Layer 11 of a small transformer language model trained on English Wikipedia (14 layers, counted from 0, width 64).
A neuron's activation on a vector x is ReLU(weights . x + bias), where the dot is the dot product.

Input weights of the MLP neurons that the questions are about. A number n stands for (n - 500) times 0.003.
n27 (bias -0.115): 338 518 487 463 610 656 588 604 446 613 408 638 531 539 439 637 495 609 474 363 539 447 634 544 563 469 592 496 482 559 370 361 445 341 299 652 460 387 582 641 474 555 497 420 517 561 568 440 474 511 546 412 333 418 562 443 465 469 554 354 462 472 751 740
n31 (bias -0.093): 609 568 289 386 298 562 436 584 692 456 120 517 681 477 425 374 561 543 565 625 500 484 287 436 526 493 571 543 254 444 463 669 336 502 535 634 425 182 482 384 288 498 375 449 467 381 402 590 732 738 490 498 332 447 513 689 404 157 527 606 486 616 404 485
n38 (bias -0.111): 463 477 456 513 460 317 291 420 652 568 172 557 604 473 395 567 524 438 462 541 507 555 219 364 494 434 543 441 277 418 363 638 469 529 680 839 641 407 226 460 506 472 501 639 442 728 534 490 527 435 243 576 541 483 551 527 476 404 410 517 558 494 562 635
n48 (bias -0.184): 671 629 637 690 402 629 942 584 654 568 394 598 438 591 391 530 377 355 308 378 348 547 579 506 447 337 574 385 541 612 570 613 403 96 443 633 385 468 430 649 272 425 567 471 793 455 512 783 520 689 487 784 692 533 586 449 633 659 466 308 510 384 440 421
n67 (bias -0.071): 316 472 568 478 534 768 384 495 597 355 368 565 670 523 570 513 616 398 378 643 544 444 317 328 398 441 436 617 465 568 714 614 522 415 578 532 379 398 508 648 583 524 534 699 515 361 416 544 470 297 539 523 444 357 523 454 489 228 352 490 600 505 409 476
n70 (bias -0.099): 506 540 345 543 262 432 636 639 472 519 215 599 440 437 591 260 463 189 625 354 344 335 466 563 662 569 280 531 449 494 410 505 540 512 613 446 494 504 596 600 223 586 420 502 583 552 565 369 496 689 455 548 385 653 603 484 366 585 661 284 337 527 654 734
n72 (bias -0.109): 540 231 575 373 454 765 532 563 441 610 253 344 594 417 417 457 611 558 527 561 577 437 373 428 491 537 576 429 565 321 533 414 457 482 576 650 479 480 332 413 356 630 570 517 579 338 753 558 652 554 422 477 749 777 224 536 523 264 421 391 485 685 514 385
n93 (bias -0.131): 434 668 671 325 436 507 412 721 619 413 425 577 408 441 580 712 465 359 665 415 586 545 490 530 519 461 435 445 427 639 524 663 656 435 532 453 674 540 428 351 485 762 458 607 357 657 584 656 554 519 429 696 666 498 611 564 542 522 314 553 414 497 565 502
n114 (bias -0.183): 296 505 495 481 402 387 667 669 484 525 262 291 460 409 614 564 570 543 473 552 551 643 398 309 362 417 335 608 518 692 476 406 107 471 517 694 700 615 447 574 306 449 691 413 621 447 411 811 579 438 392 475 552 467 569 552 356 503 539 414 440 576 642 565
n131 (bias -0.123): 549 449 333 610 585 546 682 635 467 323 422 475 572 377 492 524 388 402 576 400 565 514 544 761 746 430 686 524 625 519 499 571 507 506 387 491 379 374 212 550 429 529 239 341 595 445 472 589 456 425 461 409 540 576 473 396 531 531 535 660 572 398 580 432
n137 (bias -0.110): 324 441 518 488 430 668 499 801 726 341 514 729 684 577 550 775 670 461 501 438 541 574 593 518 420 567 263 551 325 407 524 218 404 562 580 517 524 552 366 593 468 495 525 518 561 612 368 394 564 532 549 569 357 563 490 593 606 524 594 470 534 548 663 448
n165 (bias -0.114): 337 535 579 459 605 587 535 592 586 538 534 628 670 602 541 544 556 410 509 579 526 371 407 579 598 412 567 546 255 368 744 466 711 529 564 341 438 440 462 588 479 457 400 925 472 480 469 499 540 657 472 348 657 560 473 592 408 495 415 444 557 468 566 577
n185 (bias -0.134): 560 659 413 502 477 726 591 282 543 529 596 450 598 670 545 578 393 371 290 531 474 725 442 518 629 608 441 551 499 436 517 550 395 534 365 522 283 532 450 634 427 876 354 517 614 397 420 462 616 521 516 416 363 170 469 569 452 519 504 475 611 531 525 544
n205 (bias -0.103): 505 578 431 657 519 574 442 648 440 643 383 557 628 610 539 605 418 594 437 483 565 553 389 576 466 368 565 679 625 662 576 354 478 373 517 639 495 290 572 523 435 779 585 430 398 353 413 535 644 448 655 548 712 606 427 306 515 377 633 440 495 457 640 475
n206 (bias -0.166): 454 557 571 429 553 541 776 437 597 760 424 577 547 657 352 434 582 288 358 195 436 453 458 452 599 427 416 651 454 562 412 579 635 651 384 572 400 602 550 565 413 603 566 815 489 588 409 617 458 362 612 386 381 575 535 582 466 145 356 532 454 583 388 578
n209 (bias -0.092): 477 433 522 521 355 688 374 468 721 552 569 556 639 382 453 416 570 526 521 581 773 478 660 446 548 406 524 413 414 504 440 525 444 532 516 527 395 626 287 517 437 355 463 454 547 412 734 690 357 432 573 541 471 396 533 506 513 561 665 518 539 444 528 525
n212 (bias -0.116): 689 368 378 325 658 604 569 566 418 527 538 367 635 429 593 332 484 559 635 322 378 422 505 664 729 418 267 784 649 302 278 446 415 619 473 558 530 343 496 493 421 438 633 427 528 599 288 672 602 664 422 488 534 615 451 483 384 17 646 438 604 621 501 576
n223 (bias -0.120): 174 436 477 565 566 428 564 733 435 417 307 564 645 688 535 458 558 338 603 583 497 403 407 802 592 509 553 539 472 366 508 318 603 471 674 683 492 297 296 572 482 513 474 511 669 619 698 497 533 575 514 467 808 455 533 605 539 637 566 720 608 641 325 477
n234 (bias -0.101): 608 652 460 679 404 425 572 637 387 637 310 667 608 646 384 532 601 521 423 527 506 478 263 389 378 491 231 726 350 509 615 451 349 645 584 520 242 477 504 322 533 749 349 552 683 449 550 458 418 633 321 555 671 374 246 599 362 563 611 570 691 437 665 376
n236 (bias -0.150): 565 574 655 361 556 582 671 641 523 619 580 621 703 493 291 573 384 526 582 519 507 403 359 618 772 680 469 689 383 284 488 541 414 434 548 554 309 541 274 483 507 607 610 364 550 641 517 658 527 469 441 668 548 394 513 502 271 490 521 410 593 468 425 363
n247 (bias -0.148): 357 517 674 533 569 540 309 686 676 486 473 370 603 547 490 801 443 302 536 396 298 556 449 537 541 298 531 727 454 544 444 354 681 561 516 567 578 389 514 444 451 772 419 562 331 421 422 407 370 600 379 606 516 443 645 562 516 495 640 422 442 753 709 589
n252 (bias -0.113): 446 691 426 548 475 354 607 536 532 358 629 623 459 557 694 378 476 530 457 526 435 452 393 587 390 395 653 373 554 562 482 351 440 600 567 410 660 498 559 610 437 523 417 643 517 775 526 528 601 637 669 430 383 501 485 245 616 507 535 368 609 711 395 389

Each question shows a token from some text and the vector x that enters the MLP there. A number n stands for (n - 500) times 0.011.

"ive": 523 537 478 288 544 407 439 357 396 379 646 567 306 568 498 452 534 631 578 570 414 332 645 419 483 543 497 491 609 526 568 541 601 591 689 408 557 467 427 551 324 484 567 418 408 421 470 432 546 377 375 626 431 457 644 692 604 545 614 512 461 402 482 551
Which neuron lights up most? n93

"ol": 689 421 376 424 643 424 521 412 299 480 793 657 371 658 444 433 408 556 437 563 591 420 649 432 323 562 511 655 574 600 610 539 541 551 604 459 542 446 445 559 410 586 510 408 494 394 398 292 395 374 384 460 541 406 627 553 639 537 506 480 479 347 527 474
Which neuron lights up most? n185

" be": 534 374 516 279 510 492 492 399 332 497 748 552 347 779 354 550 462 603 473 660 573 506 572 457 373 474 492 574 695 486 553 576 595 534 693 374 427 475 448 504 393 414 443 495 483 358 582 413 565 441 433 640 454 481 598 484 546 583 498 568 331 340 390 585
Which neuron lights up most? n209

"as": 577 526 458 455 662 379 489 304 284 400 805 501 418 593 482 605 443 535 689 514 511 471 564 538 410 600 646 480 692 582 569 431 455 671 538 371 465 371 414 438 433 570 474 445 370 478 322 494 548 519 468 591 449 469 482 564 660 609 472 505 364 292 537 453
The most active neuron and its activation: n131, at about 2.4

"oun": 589 371 370 409 686 344 413 351 197 481 768 406 410 576 528 568 499 612 530 698 610 421 464 388 544 519 596 556 598 582 597 411 614 487 547 476 540 448 410 539 602 374 550 454 495 419 411 424 489 378 501 604 339 510 567 429 688 424 549 467 533 381 524 583
Which neuron lights up most? n212

" c": 585 420 482 443 490 448 572 462 411 490 693 485 417 798 367 415 550 502 483 547 455 491 654 419 299 572 436 430 447 615 567 547 643 463 701 436 567 446 592 600 291 505 608 462 337 372 464 571 535 452 398 526 328 503 594 591 613 502 579 552 530 195 485 460
Which neuron lights up most? n48

"is": 606 402 535 441 584 435 488 341 286 456 857 601 415 634 478 462 431 522 461 685 582 453 653 472 481 582 551 576 579 508 617 504 405 539 602 341 508 517 483 600 456 454 568 363 432 465 361 454 477 297 423 554 597 471 588 491 598 490 593 453 548 407 307 354
Which neuron lights up most? n236

"in": 477 418 411 279 656 506 417 464 258 455 848 447 489 690 557 440 434 607 572 550 580 498 446 386 431 490 515 420 734 623 652 394 514 500 545 341 499 492 471 485 436 473 632 480 375 484 457 270 428 561 423 530 500 623 615 545 571 557 527 501 443 274 623 538
The most active neuron and its activation: n205, at about 0.56

"il": 727 364 422 468 480 462 629 339 340 350 658 541 358 566 329 467 422 439 435 510 571 480 476 406 503 560 581 566 685 653 647 537 729 461 591 436 512 461 610 452 376 435 571 517 368 452 528 406 345 497 533 543 569 558 625 677 601 422 567 412 494 359 411 421
The most active neuron and its activation: n48, at about 2.5

" of": 573 433 492 218 669 454 454 441 345 460 710 522 441 754 407 467 433 503 570 520 382 311 474 471 356 444 422 502 587 508 608 478 649 510 753 428 462 531 615 543 486 466 622 561 428 402 531 509 487 339 398 616 521 512 626 591 583 437 405 572 495 391 497 557
Which neuron lights up most? n67

" and": 567 372 490 326 576 476 412 431 372 417 783 423 505 751 504 521 497 488 565 653 311 259 621 439 363 540 559 455 609 454 554 524 581 603 592 440 454 543 557 544 503 447 648 544 442 402 386 519 506 341 455 575 499 512 688 575 615 395 513 555 518 290 480 434
Which neuron lights up most? n67

"y": 585 512 487 407 392 438 495 455 448 334 671 543 314 856 448 348 566 576 671 563 467 482 574 385 387 475 523 458 648 486 566 447 691 602 593 497 443 514 620 469 440 350 808 448 429 389 543 295 526 421 375 512 483 610 558 507 616 449 398 548 487 431 388 494
Which neuron lights up most? n252

",": 484 392 403 332 613 416 523 435 387 458 664 482 395 814 463 503 483 613 560 676 314 314 574 391 543 444 442 441 494 632 577 549 532 600 548 368 465 637 490 529 439 452 727 541 498 423 529 327 508 444 446 580 450 551 705 555 581 399 468 579 500 341 493 472
Which two neurons fire most, strongest first? n206, n67

" at": 452 445 449 292 521 457 486 421 347 404 717 517 435 726 247 470 485 631 543 610 383 367 560 466 327 388 491 493 486 519 664 499 619 559 743 430 468 481 507 594 437 527 588 527 392 425 644 440 512 396 445 560 459 460 576 638 570 505 509 565 486 329 568 573
The most active neuron and its activation: n165, at about 2.5

"-": 463 464 316 391 564 478 425 377 585 455 641 653 479 661 428 617 416 577 574 547 470 497 597 491 359 559 459 446 415 598 585 414 585 491 803 366 474 485 511 504 333 350 649 422 415 360 511 458 448 387 465 619 399 494 704 615 587 456 496 581 433 456 478 540
Which three neurons fire most, strongest first? n137, n209, n67

" B": 531 329 343 400 580 585 426 501 336 543 729 540 443 540 406 538 452 570 575 481 551 472 707 318 372 397 546 432 534 595 471 520 648 479 611 460 713 539 515 586 404 489 661 431 352 361 497 355 562 380 495 470 330 585 584 580 667 440 474 555 525 288 543 437
The most active neuron and its activation: n27, at about 1.2

"ess": 730 380 428 299 523 411 477 517 404 388 681 518 369 667 539 554 526 589 630 467 542 521 482 371 375 574 650 472 556 494 492 517 502 524 553 371 474 444 536 482 328 603 669 485 426 430 643 290 526 369 349 601 543 569 466 601 550 625 462 633 503 407 269 539
Which two neurons fire most, strongest first? n72, n93

" G": 448 450 387 432 479 431 483 402 391 523 799 552 414 548 358 474 487 590 494 615 516 496 723 445 390 368 506 591 560 537 575 521 576 589 637 434 671 539 396 524 365 501 650 436 349 371 525 461 563 438 433 450 327 517 586 684 579 558 436 542 507 318 485 394
Which neuron lights up most? n209

"ing": 531 500 506 274 552 460 488 545 405 354 653 446 383 572 468 446 570 505 545 471 428 379 535 375 455 590 526 364 530 510 575 550 770 528 659 416 523 444 521 574 442 437 779 497 303 409 626 377 472 465 363 638 453 525 627 613 621 542 605 631 386 400 322 497
The most active neuron and its activation: n93, at about 2.6

"z": 603 318 414 445 606 445 447 408 197 389 660 674 408 559 489 448 390 577 551 661 566 428 629 393 578 502 572 473 683 487 433 510 674 529 564 324 667 565 472 441 398 431 387 416 411 558 363 472 477 440 535 521 513 628 440 635 625 539 521 488 473 475 557 344
The most active neuron and its activation: n131, at about 2

"ic": 428 497 445 337 753 431 492 637 413 383 597 633 259 827 504 499 551 489 494 576 568 386 500 438 343 586 600 520 702 553 607 447 469 533 538 541 482 492 413 572 374 374 642 443 463 490 432 409 443 425 377 483 324 620 502 542 578 588 542 524 413 309 572 536
Which neuron lights up most? n137

"b": 451 390 340 381 741 510 542 479 303 489 748 568 440 763 455 625 409 605 549 520 544 449 599 588 403 401 654 496 554 607 432 451 494 501 555 483 544 394 614 517 358 568 578 447 308 401 426 238 514 446 461 455 377 530 657 546 650 446 530 552 417 380 576 480
Which three neurons fire most, strongest first? n27, n205, n247

"ir": 485 323 406 382 694 610 556 245 392 392 756 585 494 583 535 491 528 545 497 545 530 474 490 462 380 445 447 490 548 438 595 458 599 573 696 401 486 372 549 502 432 569 617 392 359 460 305 487 531 384 372 534 544 559 706 585 629 544 620 509 379 325 438 553
The most active neuron and its activation: n212, at about 2

"ou": 535 427 504 394 472 378 311 474 561 359 647 411 430 638 458 515 604 651 662 490 545 454 673 382 438 697 490 532 588 438 620 561 504 589 710 438 457 469 531 518 466 470 665 404 422 361 483 315 479 275 390 604 514 381 486 571 637 533 596 479 363 473 458 512
Which neuron lights up most? n137

" Mar": 598 396 82 485 600 430 315 318 377 459 653 519 390 654 447 579 535 566 534 589 542 456 567 397 288 410 538 564 722 493 507 593 539 541 612 520 635 482 454 487 455 481 677 448 459 471 517 458 446 324 447 560 363 529 563 554 627 524 419 576 451 397 641 546
Which neuron lights up most? n38

"it": 593 365 427 411 513 476 502 466 400 361 688 436 352 591 544 382 502 537 551 538 534 469 605 257 504 760 467 249 504 446 526 426 704 584 716 523 516 505 530 425 393 469 751 444 392 372 611 389 475 470 346 526 512 685 562 621 593 573 509 423 495 490 487 513
The most active neuron and its activation: n72, at about 4.4

"ound": 593 445 489 258 587 477 476 439 483 362 563 546 271 518 448 406 484 623 499 497 558 326 616 185 413 550 557 392 580 497 556 584 587 592 645 415 576 538 528 611 497 491 660 512 409 452 552 272 557 365 393 619 505 435 617 595 509 568 657 560 482 510 346 490
Which neuron lights up most? n67

" \"": 615 382 260 454 543 400 386 377 475 519 560 591 432 717 296 543 488 598 572 740 383 485 511 516 345 447 430 488 478 518 578 533 754 485 681 463 519 559 379 587 509 492 609 513 454 396 601 403 605 451 378 541 415 447 605 576 574 429 492 559 500 301 529 401
The most active neuron and its activation: n38, at about 3.6

"or": 372 483 450 359 720 443 566 453 369 368 628 488 389 558 403 444 359 713 565 614 532 472 534 431 408 712 588 558 591 468 599 563 574 563 676 465 375 503 387 579 444 470 613 306 386 416 553 473 495 412 546 522 494 303 689 526 589 587 576 502 393 411 496 439
The most active neuron and its activation: n236, at about 3.3

"im": 511 335 371 510 592 414 496 466 243 369 732 520 561 663 437 367 392 555 539 623 496 454 548 495 609 716 577 465 424 483 463 377 725 505 672 482 530 458 673 507 465 529 541 439 457 463 448 176 365 435 342 424 508 533 702 622 554 530 541 594 524 474 490 469
Which neuron lights up most? n223

"al": 593 413 441 312 635 412 440 380 452 365 541 488 306 705 511 520 435 548 666 424 526 400 553 464 453 472 496 621 695 472 615 510 554 577 726 404 457 391 629 379 396 482 726 409 412 460 550 527 471 466 409 549 433 451 591 603 652 602 578 553 365 393 412 494
Which neuron lights up most? n212

"r": 581 231 388 454 531 480 522 573 345 429 729 550 441 624 404 445 319 601 547 581 557 497 619 264 263 601 456 393 610 591 598 509 540 603 591 573 496 366 511 502 385 565 508 259 499 402 500 352 438 448 439 531 628 506 619 589 594 513 567 541 502 478 449 571
Which neuron lights up most? n205

"mer": 532 444 378 252 785 403 460 522 272 474 746 526 347 788 506 591 430 564 499 499 489 487 514 375 344 448 636 519 664 506 509 483 521 666 565 528 493 422 617 472 444 636 463 476 400 377 458 408 507 503 307 555 405 456 578 463 616 535 537 566 505 292 562 565
Which three neurons fire most, strongest first? n247, n205, n27

"f": 541 505 428 328 586 460 573 489 415 482 598 401 435 667 380 462 509 633 570 667 565 420 504 269 350 648 518 509 503 452 430 520 496 444 591 497 613 478 523 529 317 473 670 525 292 408 566 479 474 279 532 597 437 628 547 701 606 424 455 596 390 480 447 581
The most active neuron and its activation: n72, at about 2.9

" the": 479 408 370 266 491 478 363 381 426 481 682 523 409 726 365 470 528 622 586 598 366 402 699 468 454 422 461 536 580 494 692 479 624 492 650 419 536 527 531 593 349 567 604 521 452 354 575 505 543 419 387 566 419 429 608 587 534 460 516 543 460 345 525 571
The most active neuron and its activation: n67, at about 1.1

" K": 619 406 328 400 346 440 474 352 382 604 727 586 460 555 296 476 450 606 598 544 534 504 721 385 423 468 532 421 619 535 488 522 761 578 672 435 583 533 507 491 396 477 551 422 427 333 559 358 470 481 507 452 372 546 592 586 602 511 358 593 488 326 503 543
The most active neuron and its activation: n209, at about 1.9

".": 549 293 355 326 480 498 511 410 422 540 603 595 372 709 468 543 498 629 577 656 292 383 683 399 413 488 493 564 541 408 549 544 685 558 662 389 471 521 559 559 455 404 712 545 448 426 467 379 565 435 395 560 427 463 472 592 580 439 541 588 560 280 422 501
Which neuron lights up most? n212

" o": 668 436 545 465 439 505 482 409 381 404 673 405 377 787 296 574 586 589 573 585 482 439 629 462 239 516 493 608 376 480 453 478 593 443 677 442 517 493 569 574 496 418 737 411 535 333 410 422 513 339 400 660 492 444 626 506 651 491 497 548 464 331 498 484
Which neuron lights up most? n48

"c": 518 528 418 368 570 220 663 490 396 398 621 526 429 549 385 607 473 558 522 680 525 602 625 392 417 675 643 498 596 609 520 436 418 380 568 567 523 415 513 532 365 469 663 385 484 380 411 375 428 521 519 481 443 546 569 620 598 503 516 517 511 165 462 554
Which neuron lights up most? n114

"i": 463 487 383 263 489 519 474 631 369 446 546 509 394 608 514 527 516 521 651 534 472 532 664 360 416 732 487 447 772 481 606 510 511 546 503 389 456 490 611 499 451 563 578 414 366 462 462 360 374 396 325 505 386 591 612 679 629 535 456 587 414 302 464 610
Which neuron lights up most? n93